Layer 5 of a small transformer language model trained on English Wikipedia (10 layers, counted from 0, width 128).
A neuron's activation on a vector x is GELU(weights . x + bias), where the dot is the dot product.

Input weights of the MLP neurons that the questions are about. A number n stands for n times 0.00085.
n7 (bias -0.067): 22 -16 -23 132 -88 -295 -82 181 -210 -74 235 11 -19 19 -38 44 60 -162 263 163 83 174 138 18 155 -142 8 -52 116 19 94 11 55 -40 180 -121 -64 -55 -4 190 -132 204 -109 73 103 69 49 -23 -123 -86 -121 157 -18 26 -207 -15 -182 121 15 136 -62 132 -92 -211 -129 238 -79 -234 23 114 -319 55 -180 -169 -307 36 -64 -48 -164 -33 163 42 -143 150 142 -28 -226 -7 217 -34 30 -45 108 165 42 -27 69 -73 -104 141 129 22 61 -38 235 73 74 34 -175 -221 -223 71 150 -61 78 -86 -26 42 -108 -89 141 50 29 76 43 92 -4 92
n41 (bias -0.089): -17 -179 168 212 196 0 -49 60 -4 174 -27 -68 -241 63 34 215 52 -147 -94 122 112 18 -360 176 263 171 108 -289 -77 -281 159 16 55 12 -83 8 102 -206 -148 319 -189 99 77 -204 -235 -52 -9 13 -55 -247 -21 67 -150 160 209 163 115 -88 95 56 75 151 -9 -60 85 106 34 -23 90 130 156 167 145 63 -26 -299 9 -13 -144 38 -231 -9 66 45 -12 227 18 26 205 13 55 171 -199 -52 57 -122 161 -44 89 -42 208 -59 112 -261 72 -130 -238 34 127 -243 -9 0 264 -22 -63 -120 -86 44 -56 134 338 53 46 151 -281 -17 -4 157
n52 (bias -0.074): 8 86 -282 -189 -93 0 162 -30 -272 288 50 13 -128 -30 43 -75 -28 195 -21 0 126 -316 54 -48 -154 22 -22 -43 -164 69 -36 -129 416 147 242 185 4 238 -129 -27 -269 -26 151 156 -136 44 69 188 69 -64 174 311 -315 -30 58 82 -45 76 -113 -61 81 -161 49 -4 90 180 100 -250 -272 214 -256 -21 99 139 -27 -25 -21 -110 -158 -165 125 -282 -257 161 -138 36 -166 133 -151 100 -30 -134 -141 -106 53 -44 196 -88 30 -183 260 55 61 97 52 -17 76 -154 51 -68 -52 -4 155 74 -56 116 143 -20 -92 -82 263 -8 63 -39 23 287 59 -13
n76 (bias -0.099): 226 68 83 -188 -103 -73 -245 -32 9 37 67 -364 19 54 176 -165 -91 54 -177 4 -325 251 -76 69 133 28 -98 -238 9 -206 30 -97 45 -85 169 -112 66 -18 -49 300 28 167 9 -189 169 -216 87 42 -211 229 -250 228 184 70 163 -32 181 144 -338 219 0 -111 -99 222 10 -50 -107 -44 170 -298 -18 -189 -170 -167 -75 -18 -60 81 235 -257 291 -188 -5 -237 -31 111 224 184 147 70 82 171 -109 66 197 -192 58 -60 -64 86 -180 50 149 -66 96 9 -43 137 114 -18 102 87 161 70 55 -152 -23 -260 -239 -188 248 -333 184 125 -67 -4 103 112
n106 (bias -0.091): -133 -24 27 4 120 -81 -5 209 113 351 279 72 -79 67 200 18 -128 80 113 -130 41 5 -123 -89 83 102 174 -32 -212 90 219 126 329 97 -134 -62 108 102 -65 319 100 -5 -136 102 -37 -272 149 -179 -117 -122 191 220 22 46 -142 9 -84 31 -219 96 188 -137 112 -178 -104 85 351 -115 -9 174 67 -252 -140 -328 74 176 162 147 74 -146 80 162 -163 48 -13 -4 -131 -18 117 -64 -252 -204 130 -189 -277 138 -306 -4 -162 40 130 320 114 92 347 -98 98 135 161 58 -9 90 -98 -224 27 59 -5 30 38 69 -64 47 -299 50 -85 -195 -123 -9
n114 (bias -0.066): -149 18 -57 -85 -53 65 -122 -227 -126 -78 73 17 -272 176 -284 84 115 4 154 -20 9 40 34 -89 -130 191 145 13 121 22 327 88 -64 -59 -4 -34 -140 -90 142 -40 65 183 96 -42 62 35 22 -9 17 26 -92 279 -245 -184 308 -118 121 4 -144 70 270 -284 45 -70 -194 -116 79 -412 78 -44 -240 -161 96 200 -129 -122 259 -196 230 81 216 -9 45 216 -8 -210 36 4 91 -188 65 26 189 49 89 -212 -109 158 78 -86 -211 85 9 75 -65 47 152 285 -288 98 39 48 -22 123 13 -52 226 78 262 -140 -194 4 -274 -17 45 -25 127 -110
n124 (bias -0.058): -272 239 -180 57 196 -62 93 198 -134 -101 243 0 -358 -229 -81 385 215 -88 -223 -12 122 -207 -182 38 -211 -60 104 36 -71 62 -200 -232 22 160 64 140 -4 149 116 -28 40 49 -22 275 -132 -109 40 27 -93 -249 -9 56 9 -257 -56 13 42 35 -90 -122 46 171 -142 193 -251 142 121 -113 -67 0 -110 -245 148 -9 69 26 142 167 46 -35 0 128 83 -73 52 -116 139 -45 -67 207 18 -224 151 -27 14 -155 -159 62 293 -71 17 -26 131 -218 160 83 -42 382 -49 -206 -63 -236 308 81 97 281 -197 8 183 -140 63 115 4 9 112 175 156 -64
n132 (bias -0.069): 210 -170 -39 -171 122 247 0 56 0 23 -312 -25 4 4 -181 -87 20 -205 -78 12 -86 154 62 -16 -128 -13 -336 353 26 17 68 99 17 -216 118 175 65 55 218 -199 -168 -73 94 158 -83 35 60 134 43 -85 -56 8 -25 -103 36 -159 -199 46 -193 95 164 43 -79 -34 -89 -110 -9 45 -38 82 110 125 -141 88 -4 33 -192 21 122 75 31 197 285 -253 54 -318 84 -68 55 -155 153 86 106 183 -22 -248 247 -243 -13 -17 131 160 160 22 -153 188 -243 -208 -216 -38 -99 -124 290 142 42 -98 30 193 -119 -97 -108 102 -341 207 -31 113 -62 -139
n141 (bias -0.055): 91 124 4 -160 -172 -101 9 -42 -59 -76 343 4 -52 62 -4 33 -52 -215 -162 125 -13 239 20 47 49 -60 -60 -50 -114 -248 149 -207 158 123 -129 -210 281 -79 195 65 17 47 -76 -16 -198 176 -63 -17 -155 -88 -25 -193 -45 81 -53 -199 226 -186 -114 38 -276 -43 130 -51 -167 117 149 178 198 303 -121 111 46 260 60 74 0 0 -116 -132 -96 366 -230 -113 -98 -82 -254 42 -168 30 -17 84 71 -56 267 -13 -150 -232 -92 121 145 -33 60 120 55 120 -22 226 0 149 -76 -17 208 -119 83 84 -148 171 23 112 -43 -317 -41 -106 277 -99 -49 -107
n221 (bias -0.064): -295 73 127 -221 205 -96 173 -31 165 -51 41 34 -304 69 298 198 -90 -86 289 44 -4 -63 -46 -147 172 -98 101 247 35 74 -4 -88 99 30 160 30 -99 171 -172 -14 -114 -92 13 64 89 -75 -187 4 187 35 31 -127 -115 -180 59 -136 203 -73 -224 66 312 -127 179 -110 -168 328 26 23 -39 -97 86 38 -153 -137 187 -140 -161 -124 -200 -21 27 71 121 71 68 -69 262 161 4 -246 221 -9 -22 124 -98 98 63 -138 -126 -323 208 -257 18 -53 -95 13 -108 -108 125 235 -110 52 -36 264 39 -196 -271 103 146 4 80 100 -131 -215 214 -85 -144 142
n229 (bias -0.083): 8 99 0 220 -36 87 -153 139 16 -46 231 78 -187 -133 -215 15 78 -151 -65 91 196 -69 111 215 42 81 -80 146 189 102 -221 49 12 -31 -101 -12 -252 226 -210 119 163 270 -95 -12 -93 32 -79 -128 75 24 199 -92 96 92 -78 -64 -98 -47 68 -204 -94 116 -20 -187 -313 94 48 8 -289 336 -20 -116 -24 -159 -113 15 -32 -43 -77 -8 123 0 49 26 -38 -349 -184 103 -110 24 -39 67 39 246 -89 89 76 -210 43 0 166 -62 60 177 161 -50 -8 122 -145 78 -239 20 -20 60 -47 107 159 156 106 -120 -329 11 -46 -44 -120 -23 -62 -20
n231 (bias -0.079): -114 -28 194 240 69 -13 -47 5 -157 40 -28 177 372 -203 117 117 46 -79 -223 -285 54 14 87 -138 56 -78 -41 -129 -107 116 -138 -78 31 -30 219 -92 64 379 4 222 -81 216 -161 -223 420 -237 134 14 -13 -62 77 166 79 -23 -5 -248 69 57 50 -23 -42 -203 -55 243 -261 -93 -14 9 49 -100 -97 -201 108 -105 50 152 107 119 -110 44 -98 0 87 -124 -261 -266 -269 201 9 -153 -18 9 160 -9 -50 -251 -26 225 312 93 158 62 -235 114 120 -132 -51 173 182 -92 45 -54 -32 -122 199 40 -18 -84 54 -55 -132 -141 -261 18 318 61 187 169
n239 (bias -0.063): 46 -164 13 -70 125 -236 57 77 118 282 -18 -196 -104 -42 -43 -102 183 166 -138 78 303 70 -217 75 33 -160 265 -168 13 -63 20 33 -21 8 198 45 20 -275 49 -92 -213 98 -38 58 43 -168 215 154 -55 190 -157 140 78 -38 -110 -64 109 -87 -55 -141 18 -286 0 -221 13 17 72 76 -216 -351 -42 -174 207 -8 108 12 303 191 134 62 -48 -91 83 89 62 169 -57 46 -63 -47 126 127 151 216 -216 -39 -61 173 122 -38 -40 -150 218 -103 139 70 -166 84 -256 -195 -51 -392 -48 -167 -63 76 140 187 110 -4 0 221 16 -60 190 -95 -111 -43
n295 (bias -0.087): 92 233 -67 -65 -41 58 186 362 40 44 325 -48 164 -75 125 -86 75 227 -94 -111 -58 -188 -345 -62 -43 -105 -337 -97 -98 -297 232 -128 9 -9 281 -113 249 9 -206 115 4 45 -9 69 -163 41 -66 -225 -102 341 210 9 -78 130 -83 -36 220 -135 0 207 -69 -45 -59 -174 171 26 -134 -155 -44 -297 273 91 -245 -52 -228 134 89 70 -32 4 55 -100 132 -59 -151 -70 -37 226 -62 49 305 223 -93 -77 113 -36 -99 -99 49 -9 -102 17 45 335 -9 74 50 -163 70 135 -98 -199 69 45 -198 -302 -85 92 83 114 86 -63 22 90 93 30 4 -267
n406 (bias -0.126): 34 -57 -80 155 -249 -268 -296 175 174 -121 88 -226 -66 -255 -120 -116 89 -180 -57 142 20 143 -241 186 -120 -178 236 -252 -99 109 167 -416 -93 48 324 -83 85 -122 129 242 -130 -90 184 -121 116 -147 30 -231 25 208 165 -58 -145 -115 -57 145 154 -171 -175 -70 -26 -261 -36 -50 16 163 350 58 179 -136 -103 -146 -15 -185 76 -222 -64 127 -117 -161 134 51 56 62 343 -125 144 193 178 165 -44 -95 -20 -147 46 137 29 -273 -69 344 -38 59 337 56 54 -263 -26 -94 133 58 50 15 -71 35 187 194 20 -98 157 -28 -212 317 382 360 62 112 68 157
n443 (bias -0.085): -145 -5 -50 209 64 -71 -444 -117 394 12 -266 -80 -198 -155 176 234 160 -92 185 141 -68 -14 -61 80 -168 -69 86 -187 112 -245 96 -207 110 -39 182 -157 247 0 -39 46 -108 121 -45 144 128 -146 -80 0 -152 -254 -95 213 57 14 14 32 -28 -132 -63 -77 -74 -99 133 54 -275 -124 180 156 0 336 177 214 -215 237 0 -113 -31 242 -192 175 162 -50 -28 -34 205 -37 181 -362 112 -122 -9 -13 102 -119 59 -9 22 -21 45 128 154 211 81 -132 160 -123 -106 -271 -169 18 144 178 115 244 35 -107 63 -17 133 -153 -14 26 -70 -149 -149 -241 -61 0
n444 (bias -0.102): -247 -243 -138 185 63 132 -5 -267 9 -184 158 -291 200 9 -95 101 112 293 -32 136 -191 -68 -51 80 128 151 -321 -142 -57 246 49 50 -47 202 14 -241 -14 37 -270 113 -143 124 138 -5 -5 193 -76 418 -71 198 -86 55 102 273 198 114 54 -51 -62 -134 320 177 -24 62 59 -118 134 -30 -133 -77 14 283 38 -320 15 -166 -5 -33 -39 -144 -74 48 -97 68 -143 -48 187 407 0 67 165 -128 19 126 397 150 -64 181 104 -159 32 131 38 -29 -71 -14 113 -9 -136 -381 -296 -33 10 -14 -61 71 -114 -89 -88 -85 -87 77 55 186 168 -412 124 -164
n461 (bias -0.061): -4 -128 5 -71 65 -86 -175 91 109 -74 -95 -188 -302 -268 -18 -61 171 -133 -91 -121 -352 98 224 -34 -4 381 -32 -203 -27 144 253 152 85 35 32 -84 267 -156 -127 305 -96 173 -64 -199 -18 -318 -95 78 9 108 5 145 -40 -18 94 -23 -337 -280 96 -50 136 -27 172 -41 -179 -40 -301 182 -131 -234 4 -195 -41 -18 -97 0 244 18 -79 22 70 139 223 -151 -379 -122 -38 86 59 -100 5 231 31 -134 23 129 210 110 -108 90 234 9 105 -244 126 337 -61 50 -148 -58 5 77 47 78 206 -50 -95 -141 156 137 170 0 -159 -87 -19 124 -31 194
n485 (bias -0.067): -140 37 -54 -100 -118 35 -195 -9 -102 112 88 -9 -23 61 362 26 88 126 -171 156 -18 -5 22 75 120 77 -49 -204 129 89 108 -64 149 328 27 -61 85 66 283 189 0 89 -249 91 41 23 -106 158 -58 -150 -98 61 403 108 -32 -264 -211 22 -264 -85 -111 27 -37 -232 -185 -106 -54 122 -191 -158 -75 91 -53 -17 -168 -116 4 74 118 74 -198 95 -50 161 164 211 32 -71 13 354 -128 -93 189 -476 -41 380 -47 -8 -18 -79 225 306 -108 -86 102 -39 128 -247 -53 -17 -13 155 -91 157 -101 -44 31 130 8 -206 -104 -80 -52 -45 0 -295 99 231
n573 (bias -0.080): 126 -45 99 301 110 -81 -112 69 -197 186 291 -42 44 -161 -186 129 4 -152 -41 -123 -212 -80 62 261 62 -44 -4 290 21 9 88 -99 63 -125 9 -29 114 89 -62 0 -104 151 -82 -29 17 166 -137 -26 -81 312 47 -121 196 156 452 17 168 -101 13 130 111 0 40 -237 58 -242 -203 177 -266 209 42 340 13 -25 -79 -79 115 -164 -83 92 -120 35 97 -4 -150 -144 93 21 -94 -9 -171 -69 132 193 48 245 199 -92 145 30 -8 114 -35 0 -77 109 -49 -239 -191 -202 233 -21 -220 -35 170 103 151 73 -8 -33 -61 -180 -134 -285 -125 96 -113 -188
n603 (bias -0.076): 164 421 159 57 -161 18 57 -127 -18 -102 19 -112 14 9 155 9 -9 66 -243 29 160 -74 -57 114 -157 -287 50 -184 108 18 135 -87 18 0 -115 -176 -137 -267 183 42 -195 59 -240 -48 -78 -23 135 -27 -54 36 109 -44 -128 114 221 55 280 160 -5 -32 -98 -100 144 154 52 72 300 -167 -23 151 282 40 -149 195 -5 -386 90 -200 97 -221 -75 -23 -9 328 -211 -193 -56 -140 36 137 189 181 -121 78 -23 -97 139 -29 -337 -45 -216 115 -164 248 -166 75 61 -112 90 62 141 -41 74 -237 103 36 109 13 -180 -300 -170 -211 -171 255 94 -71 44 -207
n606 (bias -0.072): 127 319 50 -218 64 -31 467 -180 -67 -69 107 -53 -92 35 27 -95 -110 -171 -21 91 -81 88 74 -113 -47 73 104 -263 -112 -120 379 151 101 -22 55 -131 -64 -88 65 -74 -81 -166 143 -201 -205 9 94 -32 200 218 67 57 22 -117 89 -135 -337 26 -112 145 70 -18 197 -4 65 40 90 -123 -291 -82 71 79 -31 201 -284 -48 -27 -211 -55 -171 107 59 216 235 9 -254 -139 27 352 -99 200 45 -62 160 5 191 -39 -296 -58 181 192 268 113 -219 58 -96 18 44 -22 -167 -198 40 32 -5 102 -27 193 -270 -96 -4 136 38 -200 194 -107 -92 35 209
n671 (bias -0.052): -283 -14 143 65 -91 22 153 -98 49 -228 -148 255 5 140 411 52 138 -100 273 12 -148 -110 206 137 0 -127 112 -49 -80 -199 108 43 -96 -43 -312 -230 -30 149 -124 115 -18 -170 -116 277 -131 63 -53 36 -22 71 -45 -104 -4 -313 37 188 9 100 143 -139 -254 -139 164 -112 213 -13 63 9 -204 22 -163 -39 191 -248 -27 -22 35 65 5 -74 -276 45 -269 221 -220 -62 -74 354 190 13 141 -156 176 -45 258 95 231 166 -31 -154 -25 -83 -9 -217 -75 -374 110 4 106 39 -13 -4 46 -188 110 -195 -138 130 25 139 126 42 121 45 5 56 -26 -41
n707 (bias -0.073): -322 -66 100 171 459 -117 211 -136 4 -37 -85 213 -240 84 54 -218 97 -4 125 71 168 42 -353 -25 -56 9 23 134 9 -125 -88 -56 -9 -22 -69 -114 261 -58 30 -102 -81 217 -32 -105 220 37 -143 -310 58 -13 267 -35 22 -168 216 -140 33 -31 99 214 -75 -54 -65 81 61 -169 77 -47 31 100 62 110 117 -44 9 -271 -112 -66 211 -361 42 115 51 -43 9 -259 163 -58 -31 -63 76 -68 98 220 -197 -165 4 -168 36 138 -30 97 -41 -92 -116 260 279 -89 -49 75 131 -134 -185 -118 89 153 338 -250 -113 17 59 -150 -35 -72 328 149 -210 284

Each question shows a token from some text and the vector x that enters the MLP there. A number n stands for n times 0.013.

" ": -49 46 70 -54 59 -10 -121 -4 -34 -111 118 72 -64 -82 -81 -100 -10 18 99 248 98 3 166 -83 -36 44 -21 171 -91 116 -63 219 -131 24 -116 -89 -93 97 104 4 -69 -23 97 -119 55 79 -4 -88 -141 -71 59 -102 -15 -37 -16 127 -72 -38 -67 67 -48 133 -62 -90 52 -56 -16 42 -42 140 135 23 -25 19 -141 213 247 71 -121 197 -6 16 100 93 -223 55 -30 10 -159 -139 -193 96 -110 61 40 24 -65 -59 58 -52 -105 -22 35 137 -37 134 -41 -111 -29 -1 -28 -18 -34 -36 16 -111 -39 -52 -368 70 -9 170 201 -68 58 -65 122 35
The two highest activations, in order: n229, n573

" organ": 94 -85 110 -34 85 -121 -41 99 -154 -106 15 71 -98 55 -102 -124 74 58 59 149 7 -54 166 -232 -108 102 43 -8 32 176 -159 146 -175 3 4 -102 10 3 143 -62 5 -31 -17 -251 41 63 28 58 -149 -146 156 4 -113 47 7 262 71 11 13 82 -10 82 -15 -185 -14 8 -110 12 -184 76 28 208 31 89 -23 108 94 117 -56 68 13 2 84 55 2 169 -83 -24 -27 -35 -162 -70 -70 6 10 -161 -102 99 137 -67 -55 77 21 69 -72 -101 -7 -96 32 -77 -106 115 28 69 3 29 -15 -195 -278 240 -126 109 -48 -131 -18 64 14 71
Which neuron fires most, and how strongly? n7, at about 0.9

" Di": 32 100 86 -12 2 -85 1 9 4 -132 0 241 -156 100 73 29 -175 18 -41 190 -76 3 78 -241 -122 103 19 70 19 112 -179 140 -226 92 -102 22 -20 13 75 4 -26 -9 -32 -203 -151 -56 -46 24 -24 -115 75 -64 6 25 -19 248 15 -25 72 12 14 78 81 -214 -73 -62 -2 58 26 119 122 -26 -99 41 -58 -92 51 136 70 278 11 -43 -62 11 -113 183 77 -17 -139 -67 -139 -87 -146 51 -107 2 -41 110 14 43 -219 -14 25 -15 57 24 -97 -86 131 -51 84 65 41 -30 125 -74 24 -214 -385 90 41 162 109 -37 117 -21 83 66
The neuron with the highest activation: n41

"iz": 48 133 59 -178 -36 7 -124 -74 -153 -201 -72 104 -18 -10 -19 -100 -56 14 37 136 13 27 63 -158 -40 -73 51 47 55 139 -119 102 -231 -57 -241 -46 30 11 104 202 -12 16 18 -253 116 36 33 96 5 24 80 -52 -107 -150 -15 48 60 -106 47 24 144 57 -55 -121 -74 -125 50 137 0 -29 139 -129 -194 132 101 105 48 30 -100 106 -16 -106 -23 7 49 123 -30 -29 -133 -4 -30 -38 -159 25 48 -18 -159 113 37 111 -62 65 70 -16 124 -67 -82 -26 179 -48 38 1 -48 73 -72 -14 -26 -156 -198 127 -42 207 144 -107 124 41 143 157
Which neuron fires most, and how strongly? n406, at about 1.2

" three": -33 -60 60 -64 32 -124 -183 -71 -55 -110 86 89 120 64 -192 -37 -39 -25 61 46 71 157 76 -23 -79 -12 -17 163 -97 92 -109 151 -200 -27 -76 -45 -152 16 36 -149 77 -118 32 -9 18 113 -87 15 -207 -207 -31 -130 -40 81 -23 71 -7 -83 69 71 -96 29 20 -159 -8 -118 47 4 148 78 50 40 -99 -12 -56 208 201 162 -20 -4 17 -23 64 -15 18 45 38 -92 -12 -32 -13 127 -104 -63 27 -75 -183 262 271 -123 -130 51 10 20 -91 -72 -65 -70 53 70 -97 96 66 14 72 39 -65 92 -197 161 7 144 89 -72 59 90 30 -8
The two highest activations, in order: n141, n132

" for": 17 62 85 -95 39 -91 -149 58 -7 -121 -4 53 -49 54 -27 -46 -38 -1 191 123 43 13 208 -176 10 64 -67 36 -24 170 -238 91 -143 2 -123 26 9 -52 100 -170 -32 -55 141 -146 35 134 28 23 -217 -51 140 -38 -67 -40 49 234 36 -81 126 74 -49 89 -23 -127 -49 -55 -2 94 38 201 41 59 -4 48 -124 88 154 16 -35 0 -29 -12 32 110 -109 -60 10 -42 0 -148 -99 -5 -103 -25 -52 17 -258 69 291 187 -169 -79 -110 33 -80 -142 -55 -40 80 -57 7 95 -46 46 43 -150 10 -107 -177 89 -22 146 112 -108 27 45 -32 114
The neuron with the highest activation: n707

"x": -48 77 -64 48 -38 -47 -239 -35 -31 -146 138 17 -100 16 22 -74 -33 -18 149 77 -76 22 130 -138 -25 -135 -16 55 14 137 -91 191 -3 -27 -67 44 -110 104 250 52 24 -116 123 -43 16 89 -61 33 -26 -101 89 -69 -153 40 137 88 -95 -21 7 65 14 144 62 -90 7 -23 -16 64 -78 208 -7 -18 -50 76 -100 178 104 44 -38 37 42 -166 50 -24 -136 121 39 -12 -196 -145 -60 -14 -156 -40 -12 54 -250 95 125 -110 -189 9 -85 53 -58 -15 -110 -21 65 -85 75 116 84 -120 -29 91 -3 -95 -132 62 -12 252 -30 -152 28 169 180 102
The neuron with the highest activation: n52

" of": 74 108 73 -74 89 -119 -26 -3 -24 -224 -13 42 -150 21 -65 -39 -188 -134 103 141 41 64 138 -207 -10 46 -130 62 74 139 -67 133 -225 103 -85 48 -14 13 124 -72 -43 -150 65 -77 20 151 -32 -59 -221 -182 105 -46 -91 -35 -52 213 25 60 -15 35 14 4 0 -36 128 -78 -124 123 -27 79 109 54 -54 -8 -84 244 111 76 -70 65 78 80 -65 179 -159 89 56 -59 -24 -81 -55 -32 -28 -35 -27 -52 -215 147 234 127 -32 -45 -13 -51 -61 -107 -17 -51 20 36 -38 86 3 -19 -4 -6 75 -73 -310 223 -70 -4 113 -41 53 37 -36 -50
The neuron with the highest activation: n671

"ine": 83 -32 -63 -112 -46 -136 -32 42 60 -70 90 84 -44 63 -76 -54 -197 -93 14 221 48 11 67 -180 73 95 -104 -60 34 17 -251 123 -181 -7 -73 150 -62 -90 203 -21 -9 -125 167 -113 113 16 -71 56 -236 -244 -4 23 57 -164 155 77 53 -2 106 115 -52 -111 -51 -175 -16 -34 -72 98 34 -53 61 -29 97 104 24 79 150 198 -70 -16 54 -19 58 52 76 128 41 -22 -88 22 -50 20 0 -41 91 -37 -200 115 138 -54 -49 75 5 19 -131 -93 -15 -26 171 -22 64 42 -108 47 4 60 48 -116 -253 177 -166 180 51 -108 -36 -20 147 -39
Which neuron fires most, and how strongly? n114, at about 0.11

" while": -20 176 56 -162 126 -223 -135 -65 -112 -133 49 110 -48 6 -46 -112 -95 -83 196 50 99 -93 69 -103 4 16 -74 37 38 129 -79 163 -169 -70 -1 -14 -141 -35 191 -82 44 26 94 16 9 -54 -42 82 -98 -87 67 -74 -75 83 -49 168 14 -41 52 -16 -68 70 -119 -74 108 -41 -6 13 -58 54 100 133 -106 120 -24 219 191 2 -119 53 105 3 179 79 -109 69 84 -111 -95 -46 -48 177 -194 -90 -55 79 -139 5 271 87 -108 -81 -68 55 43 -116 11 -22 32 -69 -70 53 -119 -36 -34 -31 48 -194 -93 137 25 123 132 -28 102 -15 -47 -35
Which neuron fires most, and how strongly? n606, at about 0.15

" found": 137 18 -55 -10 118 -164 -89 -162 -85 -250 35 25 -47 86 -147 -118 -56 67 229 153 -18 57 168 -126 3 73 -134 36 75 126 -81 119 -134 -43 -19 -90 -18 -10 84 14 -12 14 7 -233 -5 71 57 65 -210 62 45 -64 -108 -4 13 173 -8 -42 -1 101 -81 83 68 -97 29 27 -99 111 -29 90 166 48 4 78 -15 208 109 56 -158 122 -68 -57 101 42 4 60 41 -5 -41 -60 -141 91 -127 14 -76 -8 -183 155 183 -29 -71 1 0 16 36 -96 -13 -35 36 -163 -34 106 14 61 51 105 -33 -195 -368 122 -28 -19 63 -166 85 -49 29 33
The neuron with the highest activation: n444

"t": 71 82 -30 5 51 -51 -5 72 -25 -195 96 -114 -203 -40 -166 -12 -200 -15 77 50 -41 74 27 -187 -79 -14 123 -63 -1 94 -106 164 -68 2 -62 28 -137 35 214 -28 -16 -139 150 -144 92 -8 24 64 -203 -197 75 -123 -72 46 20 3 -108 116 116 107 -4 77 41 68 -5 -26 -8 -8 -109 47 -90 42 32 40 -35 63 61 200 -71 51 -41 140 26 198 -36 261 -25 2 -217 -50 -46 53 -157 -63 -30 -12 -254 87 179 17 -187 38 110 37 -60 -88 64 -121 86 -78 33 111 64 11 -19 0 23 -14 -213 -31 33 39 115 -108 65 72 133 -76
The neuron with the highest activation: n124

"p": 83 161 -32 -73 96 -34 -83 17 91 -187 113 71 -110 52 62 16 -106 -75 -88 101 14 18 -69 -174 -68 3 34 -33 36 218 -178 177 -63 -84 -32 -32 -94 -56 299 -11 21 -3 -37 -66 126 43 69 -75 -198 -126 10 -55 25 16 -123 134 -188 -34 135 38 -40 -24 77 -8 17 -53 -52 -14 -150 63 -19 -55 63 -32 4 159 232 288 -64 84 67 85 -62 159 9 137 -41 -58 -24 -26 -54 -52 -109 -102 -47 78 -369 20 29 -73 -88 109 83 35 -55 -53 -7 65 11 -38 -166 202 -8 27 19 75 73 -154 -180 115 3 -6 112 -170 -26 91 18 -39
Which neuron fires most, and how strongly? n106, at about 3

"man": 57 13 139 -94 113 -162 -109 -95 -154 -96 -37 -25 -21 51 -63 -153 58 112 -64 152 76 -77 180 -147 -66 -64 1 110 -109 150 -160 57 -162 -18 -80 18 3 92 2 9 -31 -80 157 4 18 24 55 8 -206 -70 9 -132 -132 102 -49 154 -122 92 -37 194 -53 136 -49 -115 -24 -60 -14 -85 -110 -31 106 142 90 -27 -46 -14 118 83 -119 13 15 -31 54 58 -83 272 -40 -43 -26 -14 -42 7 -96 -103 50 -56 -79 170 179 -74 33 65 -33 116 41 73 -8 -155 136 -57 -89 90 34 45 47 -59 -41 -99 -333 153 -29 115 33 -107 154 19 24 126
The neuron with the highest activation: n52

" A": -41 165 44 -201 -37 -61 5 -71 50 -20 23 90 -50 81 -2 -93 -51 -40 126 219 37 -30 65 -25 -23 -131 63 68 -23 22 -227 69 -177 2 -109 27 -54 -16 -84 -12 52 -25 -97 -88 -78 6 40 -227 -98 -204 146 106 -105 59 -75 210 0 -66 -11 35 -136 161 -66 -238 145 -40 -28 132 -14 -52 141 -14 13 -87 32 40 151 123 -20 196 12 -114 112 176 -110 243 47 -95 -83 -27 -82 77 -52 40 27 -9 -215 69 150 17 -165 -54 12 77 -70 87 -88 -115 37 -68 25 99 -24 9 -22 37 -4 -145 -190 132 80 182 40 -103 51 47 156 12
Which three neurons fire most, strongest first? n239, n295, n41

" a": -34 114 120 -106 -79 -101 -138 -17 -90 -143 52 -32 -15 29 -62 -82 -83 -12 45 117 48 -3 84 -8 -50 -31 -57 171 19 125 -192 225 -208 52 -64 -14 -107 80 -86 82 -34 17 1 -122 -49 66 -8 -159 -112 -96 121 12 -93 113 20 115 134 -121 36 37 -76 127 -76 -134 168 -46 -22 33 4 126 103 -7 -1 -36 -81 189 153 -25 -174 140 117 -79 168 127 -126 210 -13 -81 -46 56 -83 35 -133 -103 27 42 -7 84 211 -99 -196 -45 -108 104 -186 23 -76 -25 21 7 -70 110 -8 -60 61 -18 54 -178 -166 85 -4 161 79 -44 48 14 72 17
Which three neurons fire most, strongest first? n229, n573, n295

" player": -6 -92 50 -79 124 -104 -220 59 -163 -103 21 65 -34 136 -134 -121 -167 -42 -53 54 45 -3 82 -256 17 90 -19 -1 10 34 -127 137 -154 107 -1 130 -34 -11 73 88 16 -109 55 -163 95 90 101 18 -288 -203 119 -86 -140 -5 27 179 -6 80 33 81 28 49 -18 -113 -91 -56 43 46 -86 12 96 219 7 70 -89 121 75 83 -20 42 -7 -20 105 -62 34 194 4 -133 24 10 -94 49 -198 27 74 -166 -186 135 143 -87 -32 18 -38 78 -19 -40 73 -109 55 2 -163 80 -64 74 13 7 -2 -64 -269 163 -39 43 79 -121 105 77 55 75
The neuron with the highest activation: n41

",": 43 74 54 -223 77 -93 -101 1 -61 -192 -3 72 -65 -58 59 26 -50 -7 5 56 226 34 23 -108 -43 29 -123 -50 71 64 -213 108 -189 -20 -12 29 -41 -17 139 -65 82 27 59 -221 31 70 -19 -77 -262 -138 121 0 -86 -10 -139 130 -43 32 -37 -99 31 -61 3 4 130 -130 36 41 -34 -29 -2 69 -12 67 -57 276 213 246 -69 109 110 3 -3 47 -17 273 -49 -14 25 -66 -2 39 -150 75 29 -29 -129 66 204 -22 -67 12 -69 -23 -73 -13 -15 -70 28 -79 110 86 -91 63 -7 74 -8 -257 -249 103 -74 131 187 -66 71 -89 20 103
The neuron with the highest activation: n239

"e": -61 4 -45 -187 114 -78 -74 37 97 -87 -74 -21 -75 36 42 -119 -16 -30 163 80 98 -106 96 -159 -42 36 72 -43 -17 25 -170 108 -89 122 -78 -17 -106 33 206 77 84 65 28 -124 104 65 -69 149 -57 -139 3 125 -92 -48 137 106 67 -17 43 108 -56 45 -34 -94 -50 15 -139 -115 165 43 6 -39 -105 64 -31 79 259 77 -87 60 11 26 104 14 -78 118 -55 -70 -125 56 -76 59 -200 -162 14 25 -115 140 30 -13 -178 -49 57 -10 -128 -29 -147 -202 144 -58 106 92 -90 98 68 -68 14 -213 -247 181 -11 88 144 -183 49 -3 136 112
Which neuron fires most, and how strongly? n461, at about 1.1

" 19": 10 -49 46 -107 -58 -78 -85 63 17 -92 43 123 32 -5 -7 -127 -126 -39 36 191 88 -75 179 -142 22 69 -199 178 -107 122 -214 94 -62 -41 -33 11 -125 14 79 -25 60 -25 -53 -35 101 -16 -4 -26 -122 -243 85 5 -42 16 75 218 -32 -18 77 -90 -73 -21 -80 -69 -30 -64 -42 61 -82 14 161 74 -50 -119 -43 117 196 239 -94 214 46 0 62 113 -74 107 97 -2 -37 -94 -78 3 -45 40 129 -111 -220 73 115 -21 -101 -18 84 59 -221 -46 -81 -1 114 -77 90 103 150 32 47 81 -31 -127 -249 134 -100 44 230 -85 56 -77 78 -78
The neuron with the highest activation: n444